Layer 9 of a small transformer language model trained on English Wikipedia (12 layers, counted from 0, width 128).
A neuron's activation on a vector x is GELU(weights . x + bias), where the dot is the dot product.

Input weights of the MLP neurons that the questions are about. A number n stands for (n - 500) times 0.0006.
n27 (bias -0.029): 500 477 620 531 568 513 475 481 508 385 480 500 301 662 489 515 572 503 566 563 570 456 413 544 451 479 451 397 457 442 594 477 430 428 517 566 440 530 578 554 589 505 544 582 454 585 346 539 527 490 413 544 418 439 703 503 444 525 393 572 477 726 465 655 746 546 409 547 332 452 336 409 383 476 431 278 560 516 518 615 533 471 503 474 418 392 561 591 441 673 484 441 497 495 648 449 379 557 490 519 408 573 513 322 513 385 486 605 402 565 585 617 579 429 328 462 399 520 497 534 624 388 500 481 434 723 574 551
n47 (bias -0.031): 599 541 620 238 574 595 542 397 523 335 329 479 244 578 538 436 591 457 543 475 647 609 485 668 515 659 406 570 552 556 493 504 595 500 826 753 420 726 398 364 668 625 599 461 518 395 593 435 593 534 319 493 522 378 602 557 267 677 340 540 359 651 556 344 458 720 463 714 632 522 457 472 463 534 411 350 427 253 367 520 354 516 548 480 412 457 392 976 486 616 573 462 281 519 398 409 219 320 600 508 449 368 599 471 519 345 698 687 374 518 500 416 419 546 421 427 500 528 399 427 437 643 454 378 571 384 473 517
n50 (bias -0.021): 497 421 557 510 537 396 406 461 496 530 573 785 289 507 697 425 760 440 596 500 503 437 456 550 528 676 397 660 607 500 378 464 437 393 510 562 527 458 524 217 604 444 554 596 668 673 620 397 442 569 215 550 302 550 665 448 721 617 580 370 468 431 507 318 521 338 407 520 589 510 439 323 634 528 568 586 507 554 546 482 535 540 584 355 207 513 630 325 583 316 353 525 433 542 528 635 337 521 418 542 489 375 639 696 527 342 504 470 444 350 444 577 738 595 414 359 577 593 376 570 503 567 497 587 559 387 624 591
n64 (bias -0.012): 527 413 482 548 503 477 481 409 415 570 461 403 590 651 510 478 515 474 445 517 441 654 294 581 524 458 599 677 238 503 660 535 554 447 745 447 503 759 727 595 704 731 487 525 513 519 480 475 533 413 382 500 484 516 538 366 487 408 367 285 506 763 688 500 363 417 636 516 437 292 597 652 506 576 624 606 432 622 570 594 425 431 487 482 398 446 622 591 606 452 349 451 626 578 567 391 347 449 527 476 486 440 334 225 622 540 393 578 379 510 452 535 385 321 519 687 526 386 513 654 591 584 423 416 648 622 394 524
n79 (bias -0.028): 271 285 480 377 533 500 434 323 500 518 473 402 616 419 478 615 555 646 657 672 497 436 347 648 659 369 589 635 382 647 779 613 526 396 503 695 525 559 417 553 543 698 637 489 475 374 397 553 559 517 219 442 258 379 647 384 563 656 517 396 402 556 393 316 564 575 345 379 330 364 650 466 453 329 182 645 412 615 568 562 549 558 442 596 448 521 389 500 837 321 403 514 514 428 552 598 302 530 572 420 492 507 634 625 364 367 558 515 628 565 473 514 526 462 351 519 565 345 552 633 460 667 410 165 527 392 676 598
n159 (bias 0.002): 544 565 418 476 516 466 490 390 511 441 351 436 416 544 489 556 356 495 497 617 513 530 417 437 459 460 542 559 624 468 510 533 568 449 683 503 447 411 479 451 661 530 463 461 518 647 632 508 449 488 545 555 669 466 463 385 552 578 354 597 479 424 519 511 443 297 395 511 454 562 427 463 627 665 556 635 422 621 440 460 536 399 683 345 477 440 311 408 429 586 831 512 568 483 495 589 453 489 443 503 596 432 362 390 535 435 632 434 582 474 579 421 561 514 497 600 589 460 611 361 359 418 404 580 554 505 455 631
n173 (bias -0.032): 349 375 429 396 580 563 473 344 674 514 412 621 439 732 621 406 622 370 533 641 503 474 398 646 602 444 466 447 305 337 775 490 363 472 411 574 503 460 583 592 437 716 403 640 507 569 341 367 493 474 293 372 360 527 615 662 511 727 258 552 439 639 472 247 633 599 326 549 364 426 456 585 562 457 525 496 405 441 503 552 175 406 423 739 470 449 496 511 500 694 604 484 476 485 644 594 445 627 395 354 260 571 601 404 528 402 629 552 551 686 497 704 535 232 339 485 321 586 589 548 612 437 490 489 422 538 526 520
n193 (bias -0.030): 576 547 568 493 609 462 604 406 475 463 409 507 486 416 439 634 430 401 555 641 483 406 363 420 642 556 583 542 443 553 560 700 561 617 414 496 458 520 434 510 493 698 444 558 514 507 465 575 740 387 412 483 421 486 819 712 622 716 301 410 385 718 536 478 687 630 461 352 646 628 411 366 361 457 292 457 321 586 593 601 416 243 535 338 340 565 507 428 659 588 465 467 393 442 482 292 354 744 444 383 382 410 483 211 574 402 611 315 514 362 675 448 577 475 479 303 534 536 489 597 707 462 527 417 749 459 482 575
n203 (bias -0.010): 494 546 332 716 505 734 374 633 455 484 464 620 500 495 528 539 560 315 379 448 617 548 481 459 494 530 508 533 392 525 495 386 365 575 495 586 632 455 562 389 639 461 430 527 622 548 636 626 481 465 563 587 484 532 526 413 517 574 482 473 455 536 561 311 702 628 436 637 418 353 581 487 410 556 500 581 454 335 671 401 628 523 446 476 469 511 633 456 444 300 416 513 614 434 365 580 280 548 582 523 477 469 503 401 596 510 439 546 466 481 500 611 624 370 340 520 573 404 492 611 437 617 505 508 523 398 615 508
n209 (bias -0.017): 464 620 526 548 535 621 600 511 341 564 342 517 266 584 674 643 687 435 555 700 388 577 486 442 586 629 585 521 151 303 566 369 589 705 395 447 548 397 428 463 386 525 576 568 483 490 539 415 731 423 646 386 466 514 471 439 546 485 286 449 398 667 458 661 639 486 532 552 402 356 570 451 528 454 246 383 435 562 374 596 583 477 552 290 559 344 500 410 411 609 551 396 641 514 546 451 453 471 500 667 621 379 424 316 626 529 416 600 392 384 629 414 493 403 493 514 466 191 744 507 503 610 464 622 375 551 187 632
n307 (bias -0.010): 554 482 607 500 550 467 393 520 308 410 469 642 422 541 412 525 519 661 614 438 638 573 166 510 438 437 276 268 393 260 622 411 500 597 509 520 575 430 493 337 609 439 614 651 638 549 607 500 550 512 487 660 426 461 587 490 537 600 375 552 566 365 490 309 490 419 507 338 382 597 559 565 405 658 520 399 414 409 458 409 462 453 592 427 331 464 677 397 487 338 445 357 441 407 544 468 441 582 491 407 388 439 457 393 380 571 514 457 510 594 558 748 659 480 410 654 370 506 634 568 609 815 494 626 777 565 338 433
n339 (bias -0.043): 461 360 227 662 639 450 661 478 448 410 598 560 461 532 461 633 476 656 482 561 440 461 538 508 522 643 566 361 491 666 536 520 306 521 745 551 255 351 533 394 719 539 629 287 492 492 470 422 263 426 530 475 488 602 638 478 436 606 432 496 471 504 449 370 703 89 193 513 533 538 896 359 554 444 492 355 518 724 574 527 539 634 404 329 520 389 526 676 558 553 790 382 234 447 638 409 531 517 390 579 504 590 337 389 462 527 261 320 595 504 446 367 656 665 471 618 177 373 470 347 912 705 420 413 814 525 240 684
n391 (bias -0.012): 509 497 400 489 500 468 531 287 548 463 403 575 646 500 444 581 632 642 570 490 414 640 552 440 515 430 506 453 524 579 560 545 485 388 626 591 661 419 555 514 407 610 552 568 579 594 394 426 623 615 433 558 514 381 355 330 574 503 429 546 523 542 550 515 246 543 550 497 517 541 466 297 552 503 488 583 260 494 597 314 582 392 578 506 561 435 282 428 586 381 282 489 583 300 506 365 403 612 527 409 660 432 335 549 509 343 629 436 464 506 390 488 515 530 472 588 580 338 651 537 515 644 406 380 661 526 533 589

Each question shows a token from some text and the vector x that enters the MLP there. A number n stands for (n - 500) times 0.018.

"al": 466 433 485 481 428 479 582 559 498 526 555 433 509 566 597 556 431 493 544 294 508 458 452 513 483 587 512 473 573 538 435 462 540 575 363 506 337 526 469 514 550 531 392 480 398 510 422 529 420 442 526 577 630 616 568 464 435 494 464 493 638 462 604 531 542 582 485 428 419 467 580 656 485 513 421 530 552 500 488 555 506 538 467 524 511 423 520 584 426 624 451 513 466 446 485 531 461 534 454 561 430 521 473 460 481 625 477 479 440 560 506 426 483 486 475 574 475 539 534 462 572 449 486 549 433 489 541 447
Which neuron lights up most? n339

"'s": 462 478 587 491 479 446 504 553 516 443 506 557 487 451 492 575 459 482 603 352 475 412 470 448 526 520 474 502 485 600 495 484 430 435 488 496 471 494 526 466 493 458 417 490 475 484 568 460 499 441 455 554 553 490 473 489 458 456 591 410 803 426 543 552 598 550 452 418 499 541 497 516 527 477 424 523 506 413 553 597 520 518 541 485 582 441 551 528 294 491 489 571 571 456 473 429 441 572 549 504 504 538 528 526 449 566 434 463 474 544 461 441 488 602 543 580 448 539 580 432 568 496 610 532 483 432 514 466
The two highest activations, in order: n339, n307

" In": 565 492 491 552 575 473 510 398 413 478 549 473 519 360 443 506 469 489 469 380 488 530 530 469 481 552 525 435 508 542 459 576 483 445 483 475 396 556 500 521 596 508 539 435 560 485 543 495 527 437 502 550 496 515 557 556 511 519 576 494 635 378 558 476 471 542 513 530 565 514 493 582 478 543 422 542 532 476 462 471 513 460 601 531 480 489 447 509 226 549 516 575 564 452 558 497 474 590 472 449 542 563 540 517 518 532 508 455 587 449 495 492 384 525 521 461 480 656 351 502 609 392 579 489 393 498 389 501
Which neuron lights up most? n193

" then": 498 530 530 414 579 573 517 483 456 490 527 500 630 410 484 562 434 514 571 312 441 433 444 470 480 451 467 501 454 568 480 528 561 513 528 540 436 511 445 497 489 517 459 450 459 554 403 449 567 524 468 472 442 463 553 396 500 552 487 500 824 439 559 612 509 583 513 513 481 510 451 518 544 538 405 440 475 507 446 551 499 494 593 491 424 433 509 494 344 564 498 631 437 404 581 491 504 513 567 444 467 541 536 522 528 459 526 503 537 526 493 472 498 479 499 485 527 509 585 479 508 421 578 500 497 544 454 498
Which neuron fires most, and how strongly? n27, at about 0.57

" last": 474 500 558 449 504 541 514 541 481 505 506 459 569 386 497 560 461 504 494 326 424 517 444 490 416 497 475 596 441 541 466 508 529 545 581 523 445 515 474 432 563 433 507 444 530 474 458 452 567 468 433 584 450 443 398 433 543 437 650 491 784 505 496 448 514 556 548 486 461 541 445 549 572 587 465 480 533 493 469 416 517 542 563 529 446 447 617 593 383 439 429 580 451 452 494 453 535 494 566 554 492 569 514 501 420 459 500 502 586 481 376 411 551 553 505 436 588 569 517 512 507 489 504 527 484 535 516 494
Which neuron lights up most? n50

" G": 493 556 450 437 564 549 496 472 482 588 475 523 442 472 506 511 466 466 491 254 588 478 501 436 492 493 558 558 520 527 437 497 434 456 427 473 493 466 441 543 438 475 385 506 488 567 491 515 487 499 562 631 501 465 526 455 530 537 545 516 631 429 494 504 508 516 558 584 549 520 543 535 484 524 514 509 531 452 583 537 534 490 644 388 585 463 438 416 434 559 436 590 534 475 447 528 521 509 505 478 473 570 522 577 621 521 442 534 486 532 432 516 472 525 579 421 475 512 433 501 504 480 571 457 217 518 523 463
Which neuron fires most, and how strongly? n203, at about 0.45

" a": 442 465 454 584 585 436 569 470 443 544 636 572 499 397 536 565 502 432 469 340 478 450 611 474 431 524 449 455 496 520 481 439 409 546 546 463 462 491 500 427 521 475 417 430 505 474 448 477 436 415 522 566 552 492 534 499 490 518 520 486 695 541 470 563 464 533 576 479 573 519 516 589 534 447 462 525 524 478 563 526 467 563 397 461 606 466 456 435 251 502 540 642 448 543 516 510 440 596 524 489 541 553 509 562 574 498 450 461 549 530 518 432 465 440 459 524 488 524 568 441 516 525 583 576 418 503 487 506
The two highest activations, in order: n339, n203

" 18": 609 459 576 458 490 550 555 487 499 543 510 572 415 401 506 545 540 466 535 291 430 483 487 481 515 552 549 571 511 579 514 512 536 523 488 398 507 490 338 484 511 485 494 440 514 511 431 459 562 414 507 537 516 481 498 577 404 534 540 464 588 459 537 607 552 498 588 491 552 494 451 590 442 437 464 584 628 440 537 521 536 427 472 420 459 524 489 451 429 466 466 644 531 505 444 529 408 619 393 490 564 567 589 486 580 564 419 472 559 435 562 437 576 474 492 491 440 480 419 538 495 452 547 438 526 509 559 332
Which neuron lights up most? n193

".": 548 519 481 424 560 581 586 504 484 535 410 502 524 461 479 549 410 523 552 299 540 494 498 520 560 542 435 469 488 531 494 498 477 546 408 499 579 450 529 506 533 509 438 457 447 519 469 514 440 452 494 559 521 458 454 552 536 537 595 506 826 390 494 490 502 563 604 434 567 479 373 666 480 477 426 516 474 445 448 508 479 428 494 535 498 523 444 559 428 398 430 539 490 509 455 429 530 506 479 479 492 521 489 448 454 530 516 515 533 603 433 522 540 457 577 497 540 507 429 514 547 521 614 521 459 460 508 500
Which neuron lights up most? n307

"w": 394 396 582 475 484 443 551 502 404 514 527 461 511 504 572 537 447 611 552 361 457 496 641 475 586 410 547 557 495 537 514 580 470 446 355 566 523 562 487 463 474 483 400 437 499 371 494 464 423 449 350 534 493 500 468 506 429 421 520 598 558 476 514 503 620 556 432 481 477 573 465 655 587 466 465 565 460 533 435 454 542 477 495 573 545 468 513 403 514 494 510 573 565 408 437 569 488 386 510 463 481 502 605 526 483 527 561 541 460 503 491 464 505 565 504 562 578 515 587 499 513 449 558 540 386 503 591 506
Which neuron lights up most? n79

"ot": 495 631 443 510 435 370 517 556 487 610 530 407 442 485 617 538 533 386 552 299 533 473 517 435 535 530 408 494 434 473 390 464 624 603 489 377 553 528 450 502 618 477 425 452 473 612 496 493 547 426 474 582 531 521 492 516 450 541 507 506 542 495 549 589 493 616 542 484 523 524 468 564 516 601 457 540 589 457 459 563 492 566 514 471 442 488 564 440 449 487 442 543 511 551 534 523 452 539 569 451 425 474 463 550 529 510 429 485 558 519 432 364 467 514 487 528 551 519 421 490 547 347 465 516 399 554 562 513
Which neuron lights up most? n50

" year": 529 478 513 445 553 519 539 552 437 451 522 467 469 381 473 508 373 528 546 291 445 472 460 606 477 581 467 523 511 484 559 595 546 476 465 560 435 494 471 473 526 506 495 458 486 537 440 465 580 394 438 522 482 467 432 410 483 587 531 492 726 421 527 538 610 585 533 453 521 519 509 561 475 581 504 568 500 432 515 503 495 513 619 617 394 455 560 514 379 416 501 549 551 480 579 558 492 471 582 423 531 486 528 548 476 546 552 411 583 569 473 404 503 511 553 406 442 546 509 505 501 421 417 465 472 457 553 496
The two highest activations, in order: n79, n307

" &": 544 551 412 489 394 539 525 490 531 564 578 476 567 564 451 596 568 524 556 402 487 557 560 398 503 435 509 426 496 535 424 616 496 530 454 499 563 495 523 525 389 573 445 470 482 522 548 461 491 501 549 492 525 515 437 486 524 395 444 503 728 385 534 468 589 539 512 465 485 546 484 516 459 582 461 532 404 388 464 538 459 474 565 469 580 539 535 541 287 454 421 587 457 425 547 491 521 484 553 493 581 448 498 595 472 538 420 483 532 447 455 347 510 550 480 443 484 507 473 507 461 477 582 615 479 475 538 536
Which neuron fires most, and how strongly? n391, at about 0.64